Layer 5 of a small transformer language model trained on English Wikipedia (13 layers, counted from 0, width 128).
A neuron adds its activation times its output weights to the MLP's output. To switch it off is to set its activation to zero at one token and run the rest of the model.

Output weights of the MLP neurons that the questions are about. A number n stands for n times 0.0019.
n26: -4 -26 -3 7 -9 -5 -18 37 -8 45 31 2 -63 18 16 36 -53 -10 -2 -4 -16 -26 24 51 -44 30 -2 1 4 22 -2 -11 -6 -5 -17 51 -21 13 -41 31 23 1 0 -22 49 -41 9 20 -8 -7 13 2 -45 -2 19 30 8 -4 12 8 -28 17 -62 19 -2 -44 12 -52 -29 17 45 -21 -19 -53 10 12 18 27 15 30 7 47 22 -30 2 -8 2 0 -33 66 -12 -10 8 -4 38 -15 -38 56 28 4 1 -23 2 2 -57 24 10 4 -14 21 8 -20 47 1 50 21 11 -23 -8 -4 43 20 -53 37 -16 28 -38 14
n91: 3 -27 -34 2 42 28 14 -66 -6 -33 47 62 5 6 19 -2 -28 2 -7 46 -19 -16 -9 26 11 18 23 40 8 -30 -6 -21 5 4 27 19 25 -47 -25 -8 9 -39 23 -2 13 15 19 -34 -23 9 14 -10 -21 15 14 -7 2 -3 -5 32 29 -38 29 -11 -9 35 32 40 22 -12 21 -2 21 -12 -23 38 -5 33 43 30 35 -7 40 -41 45 10 12 -27 8 -3 51 48 2 42 35 44 7 51 22 -3 24 -61 -18 37 16 -15 5 -26 26 7 -29 -2 -48 34 36 -26 25 -22 33 14 4 3 32 -34 26 16 6 -14
n111: -7 67 19 -28 35 -29 -72 7 -5 -46 -40 -32 -7 28 -45 19 9 -15 -28 16 -5 -46 20 -25 -28 -25 -4 6 25 -7 -20 -31 -22 17 -17 16 21 -8 -1 -10 17 28 -10 20 -2 21 -27 -5 -20 4 7 -17 -28 25 9 51 -7 0 31 -4 -5 -2 27 -56 -15 29 29 49 20 11 -21 23 -34 -19 20 0 9 11 -4 24 33 33 27 -7 14 8 27 -36 -1 5 51 -26 -10 -12 36 -18 -68 -9 21 0 -42 -48 -42 -13 37 -7 52 -4 9 -42 -69 -61 22 -25 12 17 23 -16 20 -2 -7 19 -15 -18 12 40 6 -22
n134: 1 12 -16 8 66 15 20 8 11 37 -20 -25 21 10 19 -35 6 15 -18 13 -26 26 -59 -14 49 26 45 3 5 -41 8 5 43 -28 -46 -22 -8 -54 28 31 17 34 6 38 -9 40 64 32 29 -26 -36 -50 3 -60 -1 -5 -10 -5 43 2 3 -4 -28 -16 -5 -12 -18 2 -3 25 5 9 -2 11 23 -4 -86 21 -11 -1 14 -27 -62 -9 33 -20 24 73 54 -38 -1 -11 -20 -7 55 -12 10 40 3 -22 -11 -7 3 -28 -41 -10 17 -1 60 -11 9 -33 24 -26 22 18 -38 6 -6 4 -32 7 6 12 -7 -11 39 -13
n146: -45 -8 -21 1 -13 -16 -43 -19 2 -20 10 16 -57 33 -25 -7 0 16 7 -21 1 -35 9 -40 -6 46 7 -3 23 -14 -3 6 -30 8 -14 -5 -36 40 19 59 -44 -2 -21 -14 -28 -12 15 53 36 33 25 -14 -12 15 -55 4 -7 74 21 48 -1 36 49 33 20 6 -9 -18 -29 6 -31 37 23 9 12 -23 -33 18 5 -8 0 -11 24 75 5 17 12 42 17 15 21 -2 -3 -53 16 46 -35 16 -22 12 47 -27 1 52 -27 -12 25 16 -17 -13 -19 33 40 -1 -7 -9 40 37 11 51 -3 9 18 -2 29 -39 -9 -28
n167: -2 -23 6 11 0 13 -8 -54 -26 12 -6 5 -19 -3 -30 6 13 -24 -27 19 48 4 -72 16 9 3 34 44 -26 19 61 15 -34 10 10 1 22 -24 -40 17 -25 -5 -36 12 -24 -6 -32 34 13 -27 9 -1 -17 8 -27 -26 14 47 -9 -24 64 -6 -85 37 -8 -40 -20 9 -50 -4 6 -46 -25 -3 15 -3 6 -18 5 -30 -8 12 15 -7 4 33 1 17 -49 3 -43 12 15 8 -82 2 40 -11 -31 -42 -27 -31 4 41 29 -30 6 -16 6 -21 -2 8 -40 22 0 -26 5 -30 42 30 15 -4 2 1 -4 29 0 -5
n171: -50 44 -37 11 -11 -20 -12 -15 20 95 8 -21 -38 41 -3 -2 -11 25 15 -1 -31 1 -25 23 3 7 26 24 51 -37 4 15 42 48 -19 37 24 50 19 -16 -27 18 22 -19 -7 -6 -24 -37 -14 31 52 -39 -14 15 6 54 10 29 -16 16 20 23 19 14 -18 19 -26 -23 6 -1 -27 -14 -39 15 -5 -37 -14 -10 3 8 -9 23 -18 19 -36 13 44 0 15 -47 -36 12 37 15 82 -7 -2 17 -2 3 26 -16 11 2 -4 -6 -14 33 8 31 -6 -39 38 -35 -38 17 -29 -16 22 33 -15 -13 -31 35 -18 -11 22 4
n179: 31 -35 37 24 41 -40 30 -6 -62 11 20 -1 -10 20 28 9 -28 27 45 -14 23 4 13 10 1 -3 -47 -19 15 5 0 -10 15 -11 -14 66 14 2 21 37 44 36 -20 -23 -8 -19 -19 -2 44 -14 -61 52 3 -1 -3 -3 -25 4 40 -25 -33 23 -12 -18 40 41 -11 4 12 19 -3 -8 37 10 -24 -14 2 -16 15 -38 25 -2 -43 12 9 11 -2 49 15 -63 0 -19 -39 23 -29 -14 -37 -6 29 21 -40 32 57 -52 -49 -1 17 -32 9 27 12 8 -44 -28 -28 81 -7 7 -8 -37 -10 -2 -46 50 -17 62 10 -47
n222: -14 19 -15 -21 -6 -9 55 -20 -20 -18 -14 9 -10 -37 -6 -2 -2 -24 -11 -22 73 13 -1 -50 22 37 -12 13 -24 5 -27 27 -58 6 -50 -10 -37 -23 -14 13 -44 -43 0 -1 2 54 -56 29 39 5 46 -50 25 10 -29 -35 28 32 14 55 -9 20 24 2 -16 -12 -8 -12 56 -30 5 -17 -36 -32 33 -2 31 -56 32 -27 -12 -21 33 37 14 20 10 -5 5 -58 5 2 -34 -18 -16 8 20 -26 -15 -6 33 30 5 -12 55 9 19 -11 -20 -75 48 39 7 48 8 -3 11 39 -2 11 -5 -14 -12 1 -19 -19 -16 21
n241: 43 64 -19 8 1 38 16 13 -21 62 -23 19 32 -4 24 -23 35 49 -14 35 -1 13 -47 15 -14 -19 -28 -25 27 -11 21 -1 5 28 14 46 17 27 8 11 53 12 21 -33 -11 7 -15 -8 -32 -36 19 14 13 59 14 21 -31 20 27 -19 60 12 -61 5 5 43 20 -29 -10 -17 -11 10 13 -6 -6 31 -8 19 11 4 37 -37 -11 13 7 -17 21 -85 4 -15 26 -9 10 -45 7 33 5 5 19 -10 -33 -80 -42 13 27 -1 9 16 49 20 19 -31 27 -25 -3 15 54 22 22 2 2 -38 -6 40 19 32 -8 -5
n279: 8 -32 -13 17 -3 0 -6 -31 -33 -33 -29 9 -10 -41 -18 -17 25 16 44 17 9 -27 4 19 8 8 49 18 15 0 -17 -16 -7 23 -3 -30 -38 -43 3 -2 -36 11 -5 0 18 21 -13 9 29 46 35 -16 36 14 -13 -50 -9 -5 30 0 23 12 16 0 -36 -14 0 -10 -63 4 4 -30 1 2 8 -21 2 -13 14 22 9 14 -29 -14 -8 11 25 54 -27 13 -24 5 -32 -62 22 -10 6 11 -52 -6 -34 35 19 -10 -47 -10 21 16 30 -1 -22 46 -67 6 -29 0 -12 19 -31 -52 45 -31 -25 0 31 -9 17 -7
n280: 29 24 26 14 -15 -20 4 -6 -50 9 -26 6 1 -39 -49 24 -14 -14 52 12 -22 16 -26 36 0 -9 23 -19 2 20 -37 -22 64 -32 -31 -16 7 -7 19 -21 -3 -28 -6 44 -20 10 -5 -20 40 -24 -8 -13 5 -31 9 -47 29 27 23 22 -16 -6 15 11 -46 22 -6 -28 4 -2 27 -9 14 54 21 2 33 -39 -15 2 46 9 -25 10 -4 15 8 -33 11 -15 -15 -46 -43 -24 47 -52 4 17 -1 7 -5 9 -12 -30 -50 -37 -8 28 26 3 11 43 -13 1 -38 50 -40 46 12 -4 3 8 31 -8 37 9 -16 14
n301: 15 7 2 -7 -41 44 -12 -10 -4 16 -43 76 -53 53 -9 -18 -1 34 15 -5 25 9 -31 3 -18 -38 87 47 -6 -38 22 -40 -89 -19 65 55 -79 -21 -30 36 8 -23 -11 -20 -26 -42 -39 15 3 14 -39 3 47 -2 19 3 -57 5 -8 -15 8 -4 -23 71 34 5 -20 -6 -14 34 4 -73 -49 10 -14 35 -24 6 35 3 26 -10 9 36 29 -14 8 17 -49 -7 -9 -40 -26 5 10 2 32 -36 3 0 7 -1 13 11 40 39 10 -7 -44 2 6 -8 30 0 19 58 -20 4 10 21 -2 -39 -6 -32 -19 -14 0 -45

Each question names a token from some text and the token that comes next. It shows the activations a of the neurons there, in the order above. A number n stands for n times 0.026.

Then comes g, the gradient of the next token's log-probability with respect to the MLP's output, scaled to length 1. A neuron's effect is roughly proportional to its activation times (output weights . g). A number n stands for n times 0.0038.

" 15", then ","
a: 2 11 1 3 0 -1 -5 -1 -4 -16 -1 -3 3
g: -17 -4 -9 -14 -10 27 45 -21 33 8 -1 16 14 -5 -26 6 -4 -17 21 3 3 5 -10 -4 -24 1 -12 5 25 -39 -31 -29 -9 17 34 18 -5 -31 -25 66 -10 21 13 20 16 16 55 17 -7 -18 -18 -7 45 -9 20 22 5 -29 16 43 -29 -14 -3 53 11 -15 -15 -13 34 -28 28 -10 59 24 55 -30 -23 9 19 6 -3 50 -6 11 -6 8 27 7 25 -31 21 -34 20 22 14 34 23 -11 -7 -27 -4 -38 -22 43 -1 5 -20 4 0 -26 26 4 2 15 -41 3 16 -5 11 38 3 -10 -3 -26 -17 -24 -12 7
Which neuron, switched off, lowers the next token's probability most? n91

"A", then " T"
a: 0 7 -8 82 5 -9 -8 1 1 8 7 20 -2
g: -11 4 29 1 -7 10 -35 -7 -43 29 -18 1 -9 15 15 -93 -19 17 -25 20 14 -11 23 -22 16 -4 9 9 20 -3 -30 -8 16 21 19 35 -11 10 26 4 -8 -27 17 -6 -27 11 46 -3 12 -9 -51 -8 -9 -28 9 20 14 24 8 19 6 -13 19 -20 -14 -6 -17 -7 -28 47 -20 -13 -21 9 20 -3 22 10 61 -23 17 -1 12 -17 14 -24 4 10 -2 -5 -40 -10 24 -44 15 16 -20 29 -24 -52 -23 52 -11 -9 4 -8 1 -23 -7 8 -32 -6 17 -42 -6 -12 -9 6 48 -22 -43 -16 22 20 -19 1 29 21
Which neuron, switched off, lowers the next token's probability most? n134

" se", then "que"
a: 1 1 -6 11 0 0 19 0 -1 34 0 -1 3
g: -3 0 -33 -29 -36 43 38 -13 7 8 -20 -3 23 -15 30 -5 -28 40 -21 0 17 -60 -16 -6 -49 24 -4 -4 -16 12 -12 -17 -16 -21 3 13 3 5 -29 -9 44 76 -9 13 -7 -7 -34 -18 -11 17 -15 -24 -27 -11 -20 20 -11 14 22 31 46 -9 -45 -11 -36 12 7 30 -3 -10 -28 -1 -1 -36 31 20 -5 0 -22 -31 -36 -6 -23 -7 18 13 13 37 -16 -9 5 5 0 -18 -17 -14 -10 17 -20 7 19 -23 41 -62 -17 6 22 23 7 -21 -22 -12 -6 -35 -33 14 -5 -8 12 5 -23 24 -5 -17 -16 38 33 -7
Which neuron, switched off, lowers the next token's probability most? n241

" Court", then " judge"
a: 1 1 3 -5 5 -8 -1 -4 -2 0 -3 6 -9
g: 1 -2 -21 -18 14 5 -37 22 29 -17 43 -3 -29 -1 -47 -27 -17 -2 13 28 29 -45 2 18 28 36 -11 -14 -12 75 4 7 5 15 10 -3 30 37 12 -13 -39 4 -15 12 44 -1 15 39 21 28 7 -26 -2 45 -53 6 -10 -42 -11 0 -8 -32 -37 -30 9 -24 61 7 -1 61 -24 8 5 16 14 -26 14 -5 23 -4 7 0 -16 -1 17 2 8 4 -16 37 -22 7 -30 -34 -5 22 -8 -19 -15 5 -33 35 -16 -38 13 -35 17 3 1 -2 -24 -21 10 -12 17 1 5 -40 17 1 4 -5 -12 -8 -7 6 7 -1
Which neuron, switched off, lowers the next token's probability most? n301

" –", then " Sa"
a: -3 -3 -2 0 6 -32 19 0 -8 -5 6 -1 0
g: -7 -7 -8 -52 -23 7 -5 7 0 -16 -26 7 -3 20 -35 -6 28 8 -17 11 -13 29 35 -1 -6 -59 10 -17 1 -47 -2 9 26 10 41 6 -3 -14 -21 -32 -17 16 -6 7 3 19 17 33 -36 -7 3 8 31 -4 2 -12 24 -19 39 -3 -35 -24 31 26 -14 -11 6 -4 6 22 -24 -33 -30 -37 -37 5 13 -36 48 -9 7 8 -7 5 31 -28 -44 7 40 -41 -9 -30 28 -15 -6 -50 -20 -8 0 -14 10 6 -12 11 -25 3 26 21 -45 23 -53 7 -19 56 33 -27 -18 7 1 -23 -10 -7 32 11 18 -4 -24 6
Which neuron, switched off, lowers the next token's probability most? n167

"era", then "tor"
a: 2 0 0 -3 5 -3 0 0 1 11 0 -4 8
g: -3 38 23 15 44 13 -1 17 24 9 9 -13 -18 7 -1 -15 -45 -3 -38 4 14 3 34 2 39 43 6 -8 -1 -6 -37 19 26 2 25 -11 45 -6 52 30 -57 -3 11 -34 45 -13 -13 24 -21 -5 1 41 12 -11 -36 -45 -11 -41 21 60 -2 -13 23 22 26 25 20 19 6 -4 -11 -17 -15 9 47 15 -14 9 11 15 52 -6 11 0 -1 -21 -24 -8 40 6 -8 13 -12 9 -15 18 -4 -1 -31 -18 9 -7 -13 10 26 -10 -14 25 31 -5 -15 -3 19 20 53 -7 15 7 34 -11 -18 -17 -42 -11 -21 3 -20 19
Which neuron, switched off, raises the next token's probability most? n301

" Michael", then "son"
a: -5 4 -2 -3 7 -5 -3 -5 4 20 -4 -7 -2
g: -2 -20 17 7 -17 32 -12 13 51 -15 10 -31 18 20 31 23 4 -40 -25 -9 -9 -33 22 33 -12 40 52 -11 22 -23 15 8 -21 -38 -16 -14 -1 16 -38 -25 7 37 6 0 -10 36 16 13 0 -5 -15 -3 -40 21 6 -27 13 -17 20 35 -7 -1 22 -16 54 -3 -21 31 -35 -38 7 17 2 8 2 -26 34 -35 38 9 -17 -7 5 21 16 6 40 -22 -7 11 25 -3 -4 16 12 -14 49 -16 36 -12 -6 6 36 -4 -4 23 -11 -56 -56 5 -10 8 7 -19 49 10 -15 -25 31 31 8 -7 8 -2 3 14 21 17
Which neuron, switched off, raises the next token's probability most? n241

"ardi", then "e"
a: 4 0 -1 -1 9 1 -1 -5 -2 -1 1 14 -3
g: -19 -26 -16 -9 55 -6 0 28 23 -27 -2 -49 -7 -17 13 7 8 21 10 -2 0 18 -13 19 -12 -20 5 -13 1 28 -21 52 -21 19 -10 -2 -52 -12 29 7 35 -7 35 21 39 33 13 26 -19 55 -4 13 -21 -55 9 3 -13 -40 29 28 29 41 0 -15 2 2 -35 12 32 30 -23 1 25 48 30 -7 -12 -8 -16 18 -15 -26 14 16 25 -16 -8 0 5 6 46 6 -15 -39 1 16 -46 -32 8 23 23 -10 -12 -32 9 -33 17 4 -1 -31 16 -1 9 34 48 -18 -16 19 9 -6 -3 5 -10 -14 25 7 -23 1
Which neuron, switched off, lowers the next token's probability most? n146

"ule", then "ta"
a: -6 15 -7 -4 13 2 1 8 -5 1 -8 -2 -1
g: 4 -51 23 39 24 39 24 -15 -12 -26 42 -16 -7 16 -10 13 10 4 -37 17 -12 4 -11 16 28 -31 31 -14 12 37 -22 22 22 12 25 -44 -4 -2 -3 1 -12 57 -15 -15 49 8 -29 58 -20 -8 27 16 8 -26 1 -40 -37 -25 37 15 -50 -23 26 6 31 15 8 10 -23 -39 -27 -9 -47 9 12 -12 7 -14 -1 17 1 -20 -16 21 -5 -8 -39 -39 -34 8 4 -31 10 -22 7 24 -11 0 -18 -12 4 -42 31 -24 9 -14 5 8 -34 0 -16 4 -10 7 15 25 -16 10 20 -16 22 -1 17 15 28 30 13 7
Which neuron, switched off, raises the next token's probability most? n279

"S", then " programs"
a: 1 -4 -2 94 2 0 -2 -6 4 -7 -6 6 0
g: 10 2 -11 -40 -11 5 22 4 2 -15 -4 9 -4 68 25 -53 3 -26 23 20 5 28 -5 24 -15 12 27 -14 6 -24 -20 -10 35 14 -23 39 21 -23 25 -30 5 11 -39 -25 16 -32 25 -5 -13 0 -30 -12 12 20 -2 27 30 6 12 42 54 0 -30 -17 24 -30 20 -13 26 7 -7 5 27 -12 11 12 -9 -21 -3 -31 -10 17 -46 -17 -7 33 9 16 0 -30 13 41 -40 -37 5 -5 25 45 -17 31 -30 41 -15 -25 29 46 -19 -7 -15 15 26 -9 22 -16 30 8 14 -35 3 28 -4 -21 7 24 -10 -6 -10 26
Which neuron, switched off, lowers the next token's probability most? n134

" its", then " opening"
a: 10 0 -3 4 -20 -10 -1 0 11 0 -13 2 5
g: 1 -5 18 -28 -26 5 32 -63 43 3 34 -12 23 19 23 0 -20 6 35 -28 -10 -2 19 -57 -6 16 2 -38 37 15 -19 -19 12 -8 23 -39 15 -1 -18 -22 -4 -1 5 -13 22 -3 6 -32 8 -31 -28 -24 -74 16 16 10 -27 -22 23 2 31 -1 -17 -15 12 12 -6 46 -17 4 30 -14 6 19 -30 -20 2 -28 3 -44 -17 6 -17 -25 -6 13 21 6 -12 -23 -32 -39 2 -11 -27 8 -5 -16 0 -6 0 16 -9 49 -3 -12 -19 13 11 -22 0 -2 -28 -21 -47 -26 -27 -7 27 -6 -14 -28 23 14 8 3 52 45
Which neuron, switched off, lowers the next token's probability most? n146

"\n\n", then "The"
a: 1 6 3 0 -6 2 -3 5 10 1 -3 -9 1
g: -40 9 16 -1 26 13 -17 -28 21 -21 -9 67 51 6 19 -14 -24 3 -25 -6 -2 -15 8 -19 -2 -27 -22 0 5 22 -14 0 26 45 -17 -21 -48 -1 -11 19 -30 -24 -50 -62 -65 6 -7 0 -16 11 -11 14 -25 8 30 9 -7 -16 -8 -20 48 -16 -38 31 15 36 -2 -3 12 14 19 30 11 -7 -25 18 -50 2 -20 10 -30 3 4 44 -1 7 3 -3 -28 -32 3 42 22 -9 21 2 29 15 16 18 4 -25 1 33 -8 2 -15 -23 30 -11 -11 -48 1 9 14 -23 4 1 -26 -17 17 -17 -18 25 -11 -24 -5 -15
Which neuron, switched off, lowers the next token's probability most? n280

"x", then " Avenue"
a: 0 15 -4 0 4 -4 -13 1 1 -3 3 -2 -1
g: -10 12 13 3 6 5 -15 -11 -43 -22 24 -6 10 -14 -1 11 44 -22 -46 -8 1 -4 15 -53 13 3 -26 -5 4 15 4 53 0 15 -13 -31 5 -36 -19 22 11 -13 -2 -11 -26 -8 5 -4 8 -24 0 -9 -24 -20 33 -4 14 -9 16 3 24 33 3 15 8 -50 59 0 13 -18 -32 -1 -9 49 -7 20 3 -20 -23 -32 -23 2 -23 -17 14 14 5 -11 70 33 -74 2 -6 -18 -50 4 21 -16 21 -21 6 -1 21 -7 -19 -41 13 7 2 -4 5 15 -10 -1 32 1 -59 -1 21 -37 -22 -16 20 3 33 19 23 24
Which neuron, switched off, lowers the next token's probability most? n171

" football", then ")"
a: -2 0 -1 -7 0 3 -4 -9 -31 4 2 0 -12
g: -26 19 -9 -8 11 52 -29 28 -12 -21 -6 12 -5 -17 4 2 -22 30 -59 20 28 44 -1 4 -10 -26 -14 3 1 9 15 6 -14 28 8 -10 -22 19 -34 19 -1 -4 -45 40 28 -22 -5 -70 7 -53 -40 -11 -3 -13 -16 -86 41 40 8 10 9 -9 -32 -4 -21 -15 -26 23 -15 -42 39 -3 -7 -9 -8 1 -37 -36 1 -13 -3 -11 10 2 -41 -17 -23 30 22 28 18 -23 1 10 -16 -4 29 -9 -18 6 -34 3 -19 -6 31 17 -3 -19 12 -25 -6 -26 10 -3 -16 -7 7 2 2 9 1 -36 -7 11 9 4 -3 -16
Which neuron, switched off, raises the next token's probability most? n222